Layer 4 of a small transformer language model trained on English Wikipedia (16 layers, counted from 0, width 128).
A neuron's activation on a vector x is GELU(weights . x + bias), where the dot is the dot product.

Input weights of the MLP neurons that the questions are about. A number n stands for n times 0.0008.
n31 (bias -0.025): 7 -73 0 51 63 -55 133 220 30 41 103 -62 58 16 216 -79 68 -202 86 135 -32 -282 -25 -21 -128 77 12 -113 -51 160 0 20 96 372 8 246 -191 114 -259 31 180 16 -73 -31 -138 361 35 -121 -73 -65 -12 58 104 -135 201 26 -102 -94 42 21 -144 -109 218 8 97 -33 141 -106 65 -42 -62 96 12 102 98 -322 -34 -206 -20 163 125 -75 46 106 -191 16 157 96 -110 -91 -149 -170 -11 -67 -37 -129 154 167 -122 -104 136 -130 33 -16 -52 -111 -190 69 85 -181 155 -60 -51 373 -144 -147 226 -3 -8 -81 -216 -21 77 -66 74 -35 68 -102
n37 (bias -0.159): -67 28 -195 -56 161 -68 65 -34 -145 -241 38 0 -237 251 -80 -22 -210 156 -108 99 -158 -161 -167 -121 129 184 -22 157 34 -21 263 -140 101 0 189 -40 42 -77 113 -159 132 18 -160 -34 -147 -8 93 70 95 203 -48 278 39 -8 36 -409 -54 103 0 -98 25 -23 -176 238 -26 87 -129 -67 116 217 -122 -232 38 30 -41 52 -47 248 -92 -93 77 273 -181 108 35 -272 131 72 -86 4 -251 -248 125 -9 172 304 -43 340 95 31 -131 -142 -44 -139 65 4 -172 34 -139 122 -107 8 107 -231 11 224 54 -41 -120 9 -135 -9 284 -282 -216 95 -37 -224
n71 (bias -0.078): -296 -137 139 209 307 3 43 201 47 -151 85 -116 -82 -99 -46 102 -273 -93 121 -67 12 -183 -290 -31 -244 57 -4 151 125 -62 -92 -62 316 84 155 -39 -92 -207 -87 187 212 -31 -168 188 -3 3 -52 -33 143 27 46 128 296 43 233 -153 216 4 183 74 189 -210 226 -39 39 -16 -79 -40 122 -114 171 54 -22 -39 -112 53 -176 97 142 -37 -211 -57 48 110 35 -39 -104 33 -38 8 128 -51 -26 -102 16 -135 23 -31 -176 -54 -81 -51 -43 46 234 -59 44 -30 -148 71 42 -25 8 -91 -22 -16 40 -39 -118 74 -179 -94 26 -108 40 -54 -156 -106
n113 (bias -0.030): -28 -172 -28 42 110 24 0 -23 -89 138 -138 73 -120 35 142 -42 -43 -58 -92 175 54 89 -176 -198 -108 -48 -66 -66 27 78 77 -93 55 59 53 -28 -78 -11 -24 -256 23 78 8 -137 -222 280 -23 99 -74 82 -19 -267 -183 -26 60 -188 55 65 -207 58 -133 -78 -28 -8 149 146 -53 -118 24 7 97 -105 143 69 274 -107 -124 -169 105 158 -129 92 56 354 136 123 -33 116 80 -69 0 -185 196 -15 20 107 0 87 -84 82 16 -79 90 -235 -18 -250 124 116 -49 -52 147 -87 -65 242 -171 -203 242 79 152 179 49 -111 -49 -19 -152 0 360 -218
n116 (bias -0.216): -98 -316 -113 30 151 -174 -182 51 149 123 -75 -168 -38 -233 52 -168 -170 -319 77 -103 -57 56 -230 -109 105 180 -219 -112 137 291 100 -4 -123 -91 90 45 -250 111 9 46 101 105 9 102 -40 130 -4 12 -167 -137 -57 -9 61 -217 -22 -127 -67 320 -50 126 0 -9 -175 94 172 -86 -51 -28 -62 -154 -21 -118 8 -78 312 0 -149 31 -61 -127 26 238 -36 -54 231 -107 49 131 286 264 75 -75 175 133 -27 -125 129 27 157 96 166 -80 93 259 -73 193 208 168 -88 240 -300 130 64 235 109 94 125 -76 -111 65 4 -282 17 69 85 -142 121 -90
n142 (bias -0.014): -62 -108 -72 -42 -28 -230 139 26 47 248 217 -88 -265 8 -204 -53 -4 -99 87 -79 169 -160 -56 -192 -38 -88 81 92 45 44 -92 -208 -112 29 49 146 92 -83 -234 0 23 -116 -145 -4 -3 -104 -112 112 -91 35 123 120 208 7 -55 -153 -153 -56 -11 115 66 -242 36 -244 143 64 102 12 212 22 119 108 197 140 -185 -8 151 -4 -15 78 -98 19 52 -114 -119 -75 -108 82 -90 275 139 -199 66 -99 88 70 -23 71 -54 -58 304 121 -96 46 126 122 24 -70 237 93 -104 -82 139 243 34 189 -169 -218 106 144 -104 -12 -108 73 16 -50 37 196
n162 (bias -0.059): -116 -180 141 -71 0 121 -57 23 -16 -86 130 46 -86 -64 -47 -111 71 223 20 31 7 -7 -18 -177 143 98 -208 119 -57 -42 -7 3 -27 -142 20 -56 -130 -50 -77 -114 -27 -27 76 -96 -40 -160 139 -3 -25 55 3 138 -123 137 133 15 28 63 65 -302 -64 150 -74 216 -21 64 251 136 52 75 56 -44 -168 -159 -3 3 119 31 -3 159 33 24 88 -140 197 104 -64 131 -90 -142 14 152 126 114 -236 -3 -3 0 -137 85 7 -107 -116 10 -299 23 -39 240 92 -131 -49 22 -137 119 -38 -10 -65 203 18 -7 -63 43 -26 -127 -14 -107 -203 -77
n188 (bias -0.073): -75 57 -35 -176 275 -105 203 249 -94 7 298 -142 114 142 80 -108 -212 -69 239 -132 -76 19 -110 142 -20 10 -171 29 -45 115 12 11 -152 68 4 198 58 -78 145 177 -68 38 -181 -159 38 116 169 -46 21 42 23 107 -99 -149 136 -106 -50 248 101 194 -102 -187 141 -140 -126 43 156 -21 -147 18 142 57 -333 106 25 -104 60 -69 137 11 -48 -83 39 237 -159 -247 28 -22 45 60 -80 19 22 -60 -63 119 49 236 49 133 -42 -289 91 49 14 -7 161 7 -7 -62 65 -53 -33 72 -9 -31 98 -283 0 -45 -70 -28 -4 -75 8 131 -121 -197
n193 (bias -0.162): 19 -118 105 -46 199 -132 -47 49 156 114 20 -61 -102 150 169 -125 46 136 257 324 -21 -71 0 -294 109 -59 97 58 -157 -36 44 -114 17 -84 49 26 -165 182 234 141 156 -76 -133 144 -88 -255 131 -48 -191 -140 -241 210 168 20 -181 -50 82 305 -96 22 -110 274 -48 112 17 -75 -83 -7 64 -137 -53 -63 49 43 91 228 184 -158 -291 -172 78 125 44 30 -25 52 94 102 107 213 -21 -102 -104 -100 262 -24 -8 -69 -27 8 109 -120 -27 38 -20 186 -44 -215 219 252 -365 -31 99 44 -186 -181 165 -66 49 212 -151 -54 53 -28 -39 46 220 -54
n202 (bias -0.116): -10 -20 -126 29 -101 32 163 157 35 -38 -42 130 57 218 57 29 -44 -18 -43 -223 -33 -102 -106 20 43 35 89 -6 -22 32 122 37 -37 -165 227 -238 -127 -134 76 292 -55 -107 97 61 -37 126 -171 -17 33 78 -192 -96 -44 73 53 -119 4 -14 77 -220 142 224 -212 162 119 -226 -47 -62 259 -60 -135 -37 -224 -34 -10 -243 -90 -34 -52 32 11 73 -126 -15 121 75 247 82 -65 4 -222 -90 91 -65 210 -28 87 -15 -8 162 258 22 248 -11 17 14 -137 -131 -14 0 -130 24 29 59 -71 215 236 -6 -16 71 -150 62 164 -134 -46 -172 98 -217
n210 (bias -0.114): 38 -176 31 144 122 82 -52 -21 171 213 -234 85 166 327 -114 -161 103 -78 59 -66 -69 179 31 226 23 79 142 -169 -8 -4 111 -47 56 4 97 136 78 -114 137 66 129 52 -4 -222 -62 -62 -270 65 -195 4 133 121 -86 242 132 -184 26 210 -352 -87 91 -90 -477 136 160 -94 -29 -76 22 49 -248 -77 120 11 -40 38 -128 96 39 -67 29 60 36 -88 -34 -105 -12 162 59 153 -272 74 147 34 -196 217 -51 -53 140 -314 112 -4 -95 196 293 -206 13 37 -37 244 -159 -36 -29 -61 38 -22 152 -111 -164 -101 -166 -200 100 32 -150 -237 -124 -118
n230 (bias -0.185): -66 59 96 -123 -131 -67 169 -59 207 141 74 130 -106 -146 21 98 51 37 -28 33 67 -108 -109 -34 -129 -6 -77 19 -205 52 0 70 29 -52 -107 82 9 -91 231 -89 235 135 -49 -72 15 -147 -12 76 102 -13 77 27 195 3 -89 28 -91 34 -24 55 100 -246 36 -108 -42 -93 97 64 23 31 -65 -29 -121 79 21 50 -17 -100 -32 -22 160 92 113 39 67 -203 -21 148 -44 127 -39 -191 -82 3 -40 -52 -180 62 104 -122 -32 13 -30 105 -18 -80 142 62 46 19 40 92 210 -30 105 85 -43 -360 -88 14 -81 -54 -3 26 -132 243 102 -19
n251 (bias -0.046): 30 -88 -103 -156 216 -16 252 -139 35 7 194 -15 -132 62 94 -102 -162 34 83 136 11 -33 87 109 -36 -52 114 101 94 28 38 132 63 -77 54 192 -11 87 -30 134 -85 33 -71 0 -211 116 -53 142 -170 -156 -55 -84 15 52 -45 -43 -128 306 189 -86 27 0 76 23 52 146 22 -12 368 -186 89 -63 281 56 -24 -101 203 -115 63 -82 -212 -4 -103 -68 -33 -124 0 50 -36 29 -244 -15 -123 105 156 -151 -11 8 100 -184 -59 -161 61 0 -158 99 -152 25 50 39 -30 -96 72 -187 230 316 -92 -61 -152 75 11 125 -114 -128 -152 20 -133 -76
n254 (bias -0.133): -153 88 -67 36 141 -123 -146 -71 15 53 -113 258 189 -125 -100 -128 69 135 4 17 195 -28 50 -25 -73 -71 49 108 176 62 -143 24 -188 120 24 296 -194 -406 -218 171 134 147 -46 -48 -96 132 -24 -192 -7 365 -8 30 20 -65 -17 -4 -91 318 -62 -87 -13 -26 75 25 139 199 40 62 83 66 -35 -89 -78 7 -184 236 35 185 -122 -4 -44 -81 227 29 178 -99 53 -67 -36 93 -20 193 -35 -116 42 4 189 -166 66 102 -4 -372 -56 -36 125 -16 -25 -47 67 114 -264 -235 -127 -104 42 83 276 42 -43 -56 -149 56 -55 -175 54 -154 -273 -4
n275 (bias -0.109): -46 8 100 51 167 90 68 -29 -7 45 57 31 -140 66 3 -161 -148 224 62 -80 11 -96 -195 -172 -43 88 -156 276 -76 -67 -77 48 -130 11 200 15 -21 -62 111 -96 78 100 -166 58 37 -87 83 175 44 -161 7 81 -11 -73 -182 -111 83 -7 -92 -47 -30 121 -69 -103 0 8 -40 -208 -166 85 -136 26 111 255 -3 -211 173 -191 163 -7 36 -114 104 8 218 -125 159 32 -218 -55 -52 -173 -162 -29 261 -11 -253 201 -157 -74 -15 -90 -21 220 -246 -50 -38 197 114 104 50 52 18 45 -158 87 -117 -15 157 139 -57 110 36 -92 -111 112 170 -73
n316 (bias -0.122): -207 -226 -7 200 55 108 -33 0 53 -73 6 -68 136 -26 -51 16 -140 84 119 -57 -75 71 -37 -99 -96 243 -36 56 -10 341 98 -29 95 22 -93 -67 -97 13 -50 9 -85 -52 166 -61 107 18 -19 -65 -47 82 -216 -160 7 254 80 -119 -143 29 -50 -261 48 10 -44 278 -69 -27 -118 -29 73 -12 -170 88 -16 78 83 35 163 135 -49 117 -22 -29 3 -100 -39 173 -97 0 -45 0 43 -26 -43 58 -64 -22 116 -47 11 141 215 -123 -33 123 76 -50 -20 35 -63 154 -244 112 89 0 -50 -20 59 15 -21 -101 -28 -21 -145 67 24 -300 63 -3
n404 (bias -0.104): -303 64 -38 -103 -31 13 79 126 -102 -28 178 -58 -122 -129 190 95 -4 120 40 118 112 44 -81 -40 -166 160 -179 89 -18 32 -73 45 15 170 -47 122 -241 -197 -11 -114 -41 -90 -114 -134 152 -144 -104 130 -7 101 71 81 59 17 95 140 -49 124 152 32 85 -66 134 145 49 101 11 -65 -27 4 -226 -305 -133 25 161 -106 -59 199 19 -97 -120 -22 112 126 7 57 97 57 29 136 -239 -188 -4 304 162 -96 147 8 77 -149 -138 -15 216 169 -97 -21 -115 -118 79 4 -94 118 -182 -203 -39 179 -142 120 67 20 -4 -134 40 -89 -111 28 -174 153

Each question shows a token from some text and the vector x that enters the MLP there. A number n stands for n times 0.0091.

" L": 148 181 -15 -91 42 167 -79 67 5 -50 -55 12 -25 102 -184 -22 -62 13 -10 -55 -175 28 -47 121 141 -46 -107 -95 -122 -77 70 -34 5 -18 -28 -124 -137 -55 50 17 -29 -115 70 31 68 -155 110 88 291 -101 80 70 -60 -30 -157 45 254 -53 56 116 87 -33 -22 -25 -79 72 -108 -19 -27 146 84 81 28 73 11 -36 -150 115 -49 46 -13 77 42 70 6 -13 4 -152 1 -125 -35 25 119 -105 115 -2 -21 -56 26 167 -53 -37 48 -68 -81 95 -181 119 -25 -58 14 160 -102 -170 55 -16 4 -26 -21 -60 -21 100 -98 25 144 248 -47 -5
The neuron with the highest activation: n37

" D": 214 154 29 -24 -2 186 48 51 120 -4 -6 -137 47 11 -111 -57 48 14 -86 -31 9 -4 -37 90 134 -23 -138 -22 34 -177 -85 -45 -129 -54 -151 -127 -117 -45 35 -36 -83 62 64 18 94 -214 89 32 353 -9 3 -82 -46 -126 47 41 134 -48 -22 108 90 13 8 -134 78 145 -73 -20 4 84 72 92 34 85 20 -39 -90 -1 93 75 -24 21 -94 61 -64 85 9 -190 -19 -198 -148 77 121 -99 -94 -100 68 -90 -46 120 -144 -43 179 -124 -34 48 -152 7 102 -119 38 177 -38 -114 45 -54 83 -19 72 7 47 -17 -43 33 9 119 10 -72
Which neuron fires most, and how strongly? n188, at about 0.16

"ir": 63 46 19 52 -114 132 -13 50 236 116 -24 104 -8 -49 -147 -14 -41 17 -43 -171 112 -50 74 38 172 66 -52 13 21 -31 -158 -76 71 -116 -76 -34 -40 49 -16 -16 120 -24 86 67 -16 166 190 -31 0 -57 46 -109 -192 -44 -107 -53 97 19 -176 43 118 -132 174 19 -93 191 -30 -24 60 105 12 112 176 71 59 -97 112 -33 30 93 -44 181 -43 -134 -67 -6 -60 -134 31 5 -48 78 2 -76 41 -4 -53 -155 -142 -148 -125 77 -21 -153 -154 -8 -64 57 38 -224 82 24 -31 -69 62 -54 -44 -30 -57 61 20 57 -24 -18 -45 274 1 217
The three highest activations, in order: n251, n275, n230

" were": 64 265 51 51 -11 72 -48 128 168 3 -89 -53 127 -5 -142 -25 -25 -11 47 -161 125 -21 -65 71 130 61 -27 -93 -6 92 84 -225 19 16 -84 25 -74 -23 -93 43 67 -68 77 144 -4 -4 49 10 -17 -92 19 -45 -25 -167 9 8 35 -9 -49 164 113 13 23 -214 -19 322 -19 -28 -27 61 44 -22 147 53 -10 -6 -99 178 35 -19 3 142 -73 39 -61 -43 -84 -59 90 -135 -47 -38 -64 -109 77 -38 166 -223 123 -99 -73 72 -28 -3 -87 -5 -116 193 85 -142 -47 53 -126 -59 59 -33 -9 -29 146 26 124 121 -136 51 184 -7 15 2
Which neuron fires most, and how strongly? n254, at about 0.22

" in": 64 -144 -26 -3 23 121 -8 -35 136 78 -97 35 -56 132 -126 18 -69 -14 -71 -57 -54 -55 45 61 184 9 -92 -94 -80 -62 48 -56 106 -218 -146 3 54 167 127 37 14 -131 -14 -23 90 -24 86 6 -21 -163 50 -28 -46 -112 -142 17 149 17 11 219 107 -25 113 -172 -79 169 -54 -26 -141 -56 -11 85 137 88 -13 42 21 32 119 40 -2 164 -132 3 105 2 -176 -40 127 25 41 -50 81 -97 -20 -4 79 -49 -122 199 -49 40 -19 31 -195 -32 -110 117 15 -49 -5 -22 9 -65 59 -115 -4 -27 58 6 143 -63 -15 41 44 212 172 7
The neuron with the highest activation: n113

" both": 155 102 61 -14 -205 149 -86 50 138 87 -92 -36 68 70 -90 -111 79 -23 33 -21 -43 -150 -57 65 135 58 -5 -164 96 -24 -122 -136 -33 -9 -61 -7 -96 87 31 60 41 95 15 -2 98 -26 21 -80 18 5 -27 -27 -12 -56 57 83 158 -151 2 -10 125 131 176 -265 89 180 50 -11 6 -22 128 248 1 43 22 8 -8 40 27 -14 35 51 -157 -46 30 6 -159 -61 40 -106 -28 -27 -130 -132 180 20 128 72 37 40 -182 25 -148 175 -5 12 10 -215 -96 -73 -4 -17 10 39 49 -69 -5 -21 11 -119 -78 25 -92 101 26 123 -90 -13
The neuron with the highest activation: n31

" the": 185 132 117 -87 -138 148 -19 24 94 -10 -40 -135 -37 -62 -30 2 -139 -37 73 -153 -84 41 -77 139 108 1 -1 -161 101 -119 -117 -6 -12 -90 -42 107 -76 -36 84 -44 0 -134 -76 70 101 -135 44 3 65 -138 61 -83 -73 -134 -113 175 123 -169 -17 13 107 38 145 -56 39 48 54 -24 51 69 166 234 182 83 47 -59 -55 -51 85 113 41 147 -131 -55 176 24 -113 -82 113 -8 31 -87 -9 -109 42 -1 101 -83 45 110 -24 85 -74 -179 -20 -10 67 -47 150 -59 6 61 -55 43 36 -138 -32 -18 -161 46 42 23 -30 62 -13 90 59 93
Which neuron fires most, and how strongly? n142, at about 0.13

",": 74 124 -30 -156 -49 113 -116 125 89 -34 -145 34 69 56 -170 21 -77 -20 0 -41 -46 -47 -13 59 201 2 -61 -21 -32 -5 11 -86 52 49 -152 -83 -75 31 -37 38 123 -20 86 116 118 26 13 -81 -39 -34 194 -153 -51 -103 12 -2 39 -64 -85 49 106 47 50 -30 -37 6 -191 -26 -113 -65 81 196 142 49 -43 -55 1 147 -10 113 24 107 -224 -40 -79 183 35 42 120 -45 -8 34 55 -29 8 -113 133 -46 -28 119 47 51 65 -23 25 -32 -115 11 -123 -175 -48 21 2 -15 63 -64 29 -26 -25 53 124 -102 -24 49 156 24 -25 169
The neuron with the highest activation: n316

" |": 82 63 -70 -46 85 135 -82 82 148 -11 -94 5 123 42 -146 21 -29 -36 7 -7 -14 10 47 28 131 -21 -127 -121 -21 -56 4 -68 -36 -6 -126 -57 -92 52 -66 -29 -72 9 5 82 31 80 73 -68 -26 -132 -61 -65 -42 -110 -22 12 86 16 -72 107 104 70 18 69 -18 3 -28 -25 -7 -56 -84 167 179 51 74 -121 -27 116 41 97 85 86 -170 -60 -1 143 -37 -136 123 38 11 94 93 -57 -27 -94 165 -222 47 83 7 58 135 7 -6 114 -46 37 -113 -79 -53 187 -50 -72 64 -24 107 -27 -89 -60 78 10 -28 21 82 68 -27 35
Which two neurons fire most, strongest first? n116, n316

" of": 27 57 -45 -54 12 124 -80 66 218 106 -114 156 -39 123 -113 1 18 -14 90 -144 -225 -44 154 13 186 63 -220 -75 43 -75 3 -122 -22 -121 -197 -15 -17 12 12 30 13 -101 -54 -19 30 32 98 -4 -44 -41 -95 -85 3 -78 30 -5 17 36 -50 137 107 89 105 5 21 94 -133 -28 12 -40 86 92 218 77 32 124 55 -3 10 17 -17 146 -122 -83 -21 140 -116 -97 58 41 19 20 29 -72 45 -123 81 -110 -49 94 -46 72 -138 -36 -85 81 -49 145 20 -56 9 -9 56 45 63 -19 -75 -28 -54 -59 9 -87 -28 26 202 38 183 -47
The neuron with the highest activation: n116

" with": 147 69 -95 -56 -114 91 -93 -41 66 96 -88 48 159 -18 -124 91 42 -16 -24 -149 -16 7 101 -17 218 2 -74 -58 47 -166 -21 -199 -13 26 -134 -9 -108 68 7 23 78 -142 61 -103 55 -4 75 -11 -48 2 74 -214 -73 -42 -105 -25 130 -11 14 143 128 94 50 54 -36 122 -47 -26 -96 -90 89 159 148 62 -59 -75 24 129 45 20 9 135 -136 11 -106 68 -110 7 159 49 -7 -13 26 -20 -13 -55 58 -238 194 81 72 19 -102 122 -31 -26 -62 12 53 37 -70 33 11 -31 55 -151 40 -26 42 -12 149 19 16 52 156 53 35 -150
The neuron with the highest activation: n116

" Australia": -20 39 2 -115 -264 185 -34 109 228 -45 -40 -74 70 114 -95 -11 -84 -2 47 3 62 131 161 6 156 36 -194 -59 29 -56 102 -28 -95 133 -96 67 -134 -110 62 52 -95 -201 49 -43 15 137 17 -16 30 -203 3 -141 -187 -64 75 31 193 -58 -7 74 87 21 108 -35 -134 92 37 -30 -42 -32 -9 195 137 61 43 -143 121 -115 -32 130 116 140 -163 -80 45 232 135 -83 122 -159 -41 119 -68 -69 19 -30 53 -93 -20 71 -86 41 -16 19 -114 11 -117 -64 -23 -72 51 -67 -40 22 66 -202 97 -24 65 -10 163 57 -76 14 47 -123 -14 43
The neuron with the highest activation: n31

" \"": 16 190 20 -101 -343 117 9 -87 299 68 6 -60 -13 -63 -77 73 84 -10 -108 -52 128 45 83 108 65 -127 -35 -143 -74 -76 -81 -15 -115 -188 -62 -12 -115 120 133 -31 -23 -238 142 -52 124 -115 -4 115 144 -101 60 -26 12 -159 -43 208 -21 -127 -34 -7 119 -91 99 -41 -172 116 -45 -25 82 75 -1 247 47 44 51 12 -106 -2 -33 -7 17 161 0 -51 -18 167 -17 -69 36 28 -22 -100 6 -120 -18 -53 42 -182 143 -4 81 188 -61 -59 -28 54 3 89 -89 -32 -13 115 -22 -28 51 51 -45 -15 123 105 -111 -58 49 88 43 60 55 125
Which two neurons fire most, strongest first? n230, n142

" Matt": 65 158 109 -100 -192 128 -96 -9 6 -21 -109 -6 124 -33 -179 213 4 11 -80 -6 -115 140 -48 -40 100 156 -151 -2 34 -138 -115 -33 127 77 -157 53 -70 -193 -11 -7 22 -56 62 -78 247 -4 88 80 110 -122 131 -237 -56 -99 -144 218 139 -46 111 -40 137 -23 56 -94 -108 65 1 -25 -194 111 102 83 79 23 165 -67 -76 72 36 215 -39 137 -96 14 -49 76 42 -210 45 -59 -64 -12 -7 -126 79 1 -6 -120 26 -6 17 -16 51 42 -53 65 -100 -151 36 10 46 86 -93 -35 53 -147 -83 -27 90 15 108 152 -100 -5 19 179 -10 -40
The neuron with the highest activation: n404

"!": 107 -13 84 99 -171 122 27 30 135 39 -23 -229 118 -78 -135 62 38 -22 32 -141 -52 162 26 65 117 10 -109 30 -113 -102 -62 -99 -88 53 -84 -88 -108 -3 29 50 57 -218 14 15 132 122 70 -35 65 -41 -4 -180 29 -112 -76 148 30 -9 14 -69 111 125 1 57 1 76 -169 -17 -73 -12 13 174 107 117 100 -102 11 -36 13 102 14 127 18 -143 0 151 30 -113 72 -2 -22 49 -26 -147 100 -105 73 -160 -62 130 -57 149 42 -104 -131 162 23 -131 -168 -79 34 -16 -25 -51 52 156 142 -24 -50 93 -125 -41 -190 11 -24 -17 -45 163
Which two neurons fire most, strongest first? n202, n316

" for": -11 -24 -50 -19 -3 159 94 -13 239 13 -106 75 75 73 -148 -91 54 -9 -37 -194 4 200 102 65 185 -14 -62 -130 -49 -126 -41 -100 103 -100 -218 11 -12 207 -79 15 -11 -165 8 -60 16 15 148 33 -4 -79 5 -111 -52 -41 14 2 88 -2 -48 181 124 77 87 63 -91 -79 -71 -20 -91 -123 72 100 177 108 72 8 27 50 40 -37 51 156 16 -28 -103 146 -50 -91 120 -5 -16 -44 67 -57 -59 -20 78 -237 24 -11 21 68 -117 -18 -108 -12 14 87 -33 36 -44 17 3 13 63 -132 -24 -23 -88 -73 2 16 29 42 215 -5 -40 -145
Which neuron fires most, and how strongly? n210, at about 0.76

" Rod": 158 205 24 -190 106 210 1 -136 87 96 -104 38 164 -50 -135 -48 9 9 53 26 17 126 34 30 135 -39 -87 53 20 -93 -39 78 -33 -47 -91 -158 -141 -103 -40 -77 45 -280 -68 -151 97 -16 138 42 131 -15 10 -84 -50 -132 -26 161 132 -291 126 114 110 -30 95 -66 -44 156 7 -30 -61 2 59 69 -27 96 188 10 -49 -4 -21 90 60 -43 -117 32 -75 251 -38 -157 197 -255 -159 -107 -3 -131 13 -28 -18 -138 -146 102 -223 -48 11 -61 -156 74 -115 15 138 25 103 163 41 -11 32 -100 -9 -14 34 -38 -6 82 20 -8 -37 51 227 62
The neuron with the highest activation: n113

"ate": 193 -49 80 -171 -9 213 33 13 56 -68 -127 99 104 52 -33 98 -71 -32 -49 141 8 -47 2 91 138 -120 40 -92 73 -86 84 -18 -142 -20 -120 -87 -173 23 135 -147 -105 -106 80 -50 -34 110 77 -190 72 46 5 2 -131 -3 -84 -39 31 166 -33 21 87 8 -58 -70 75 85 -83 -27 99 -79 131 280 17 90 49 -52 98 -18 113 145 -76 41 -165 -48 -12 13 -54 -115 -29 -62 -109 224 41 36 -113 -18 30 -84 81 65 -33 71 -45 31 -5 13 -125 -4 -97 -37 81 -93 9 89 38 2 -43 -18 44 -29 19 25 10 62 73 -1 -49 59
The three highest activations, in order: n251, n162, n113

"|": 202 242 -16 -4 -145 207 13 -89 113 60 -130 7 15 -160 -57 177 16 -40 65 -42 36 7 -31 102 80 -83 -58 -196 55 -56 20 35 71 -100 -112 -90 -66 -60 -54 -101 -39 -35 60 140 -24 -3 -27 83 26 -150 -2 -189 66 -3 -92 173 23 -67 -57 237 105 -28 36 -43 25 37 11 -7 -70 53 -47 182 119 69 126 7 -130 -111 -68 104 37 120 -151 -18 150 -1 0 -97 124 30 -21 -43 8 -76 43 -11 113 -233 90 -38 -20 93 73 -75 -75 4 8 -67 -84 8 -15 132 -3 -53 55 -36 53 -23 -69 93 66 -127 -140 44 52 68 131 130
The three highest activations, in order: n230, n116, n113

" K": -31 290 -94 -95 -85 116 -92 73 111 -27 -28 -8 20 -42 -170 32 -84 22 143 -54 -112 -38 80 68 160 56 -55 -16 39 -51 -2 -142 5 -43 -140 7 -6 36 13 -50 -85 -57 43 37 126 -93 39 171 271 -18 45 -158 7 -136 108 135 135 -38 75 -69 108 -117 104 -21 -78 74 -61 -28 -2 79 -32 178 94 81 -95 36 -128 46 87 208 69 42 -80 -26 -159 87 0 -166 36 -86 -34 -21 39 -10 -9 -10 74 -297 42 85 -67 58 99 -93 -128 0 -143 -133 -26 -6 38 245 11 -186 54 -185 -117 -22 97 -7 70 39 -146 -7 70 39 44 79
Which neuron fires most, and how strongly? n404, at about 0.12

" do": 109 203 -8 -115 -46 100 -44 2 144 12 91 68 73 -56 -151 139 34 15 -4 111 58 164 75 37 133 -22 -126 -14 -65 -123 41 -76 102 82 -162 -70 -112 21 -121 -106 -25 -230 66 -187 -12 -45 32 10 -69 -114 241 73 -99 58 34 -8 250 23 -155 -33 101 -20 -12 2 175 151 -36 -30 -64 -67 103 122 192 119 -25 46 76 197 -121 45 24 9 -60 -7 -10 -137 -82 -140 121 -169 -8 103 56 -173 -5 -11 8 -167 -184 176 -83 74 -37 41 -118 -44 39 148 -147 -108 42 92 -28 -25 44 5 -32 -26 -39 236 9 -50 -169 44 -11 114 36 35
The neuron with the highest activation: n162

"ues": 157 185 71 -25 -174 123 9 100 106 97 -83 -34 160 47 -71 82 -148 -22 117 -50 79 116 105 49 107 -139 -122 -75 154 -87 5 -80 -90 -19 -154 57 -182 6 79 9 19 -108 60 -36 29 150 -3 -139 127 -16 2 -67 42 95 64 24 66 -63 -9 -47 114 -51 -58 113 -27 34 -97 -25 -46 52 69 99 114 98 33 -83 60 16 78 69 -69 -20 -49 -56 56 -164 -51 -70 120 -209 -121 -42 -26 -181 -31 -17 76 -198 118 19 -11 35 5 65 -43 -100 -105 5 -57 -3 58 -35 9 95 41 -88 80 -22 48 126 22 -109 -111 50 -147 93 -50 113
Which neuron fires most, and how strongly? n210, at about 0.32

"am": 257 27 40 -3 38 177 -43 43 -46 -23 -30 90 114 -31 -63 10 -112 -25 89 58 -45 39 -44 117 103 -17 -16 8 -4 -134 -135 13 -84 -122 -77 -34 -131 29 54 -49 -17 -163 82 121 202 101 89 61 185 -35 151 -222 -52 -253 -95 62 167 -17 -9 -103 96 -84 38 -41 -67 89 -65 -20 -33 -1 21 151 207 74 -23 -74 13 -166 91 73 37 23 -31 -92 78 -9 -59 -125 -71 10 25 -75 24 -95 172 79 -21 -20 -141 -2 -50 31 75 -200 -60 -36 109 -139 19 -131 152 -41 -51 -64 42 -1 20 -22 -4 -107 152 86 8 -2 -30 94 8 41
Which two neurons fire most, strongest first? n275, n113

"=": 21 154 93 -23 227 94 -71 67 -7 52 -170 20 -102 35 22 66 95 -6 -49 185 -75 21 107 31 79 -51 -58 4 -82 12 -274 -109 -24 39 -117 -30 -1 112 106 -45 -93 -111 26 82 -4 -85 -49 140 29 21 -46 -5 84 12 -234 15 198 83 -16 18 130 53 218 14 32 228 -177 -18 112 70 -79 161 75 127 -92 -13 -149 -84 -13 82 -23 74 -117 -21 156 97 -36 -214 118 100 -30 35 -98 35 46 -54 141 -176 -183 64 -61 91 71 16 -57 -49 -125 -60 -7 -84 -14 -91 64 -93 32 -207 84 -32 -26 -7 71 47 -177 10 149 46 225 -2
The neuron with the highest activation: n193

" This": 241 9 -35 -19 -83 135 107 -4 106 111 -63 -74 22 36 -82 123 -219 -27 -29 -58 4 48 -149 20 68 58 54 -48 52 -137 -73 -161 0 35 -99 137 -77 -206 89 26 -76 -215 28 21 82 -20 51 -113 52 -228 -12 -271 -15 53 116 54 154 -145 -29 -67 127 60 48 -134 85 20 5 -24 -27 127 65 308 127 32 5 -74 -62 2 49 120 98 65 32 -10 23 -72 -124 -7 3 127 -46 107 -165 -42 -87 -3 -36 -20 -12 39 29 198 -25 40 -1 13 151 -39 -76 -34 10 47 -58 -72 35 -125 -84 -19 -79 -43 260 132 -128 96 -30 151 41 89
The neuron with the highest activation: n142

"um": 81 118 86 -46 -83 130 10 60 199 46 -63 86 130 2 -167 55 -57 4 108 76 45 -30 60 40 159 6 -107 23 -1 -180 11 -70 -45 -23 -179 44 -44 -40 146 11 23 -156 57 48 54 87 82 49 39 -139 21 -146 -96 -230 -13 6 164 92 -69 -2 114 -162 5 2 -94 77 -49 -20 -60 -45 105 17 235 85 -30 -52 76 10 36 82 -10 148 9 -12 35 -41 -54 1 1 35 16 29 48 -151 28 90 5 -215 -31 -82 77 60 -85 -200 -34 77 -155 32 -70 -129 78 -4 -28 -68 70 -28 23 -32 -143 -31 133 -134 -129 -27 27 83 110 60
The neuron with the highest activation: n113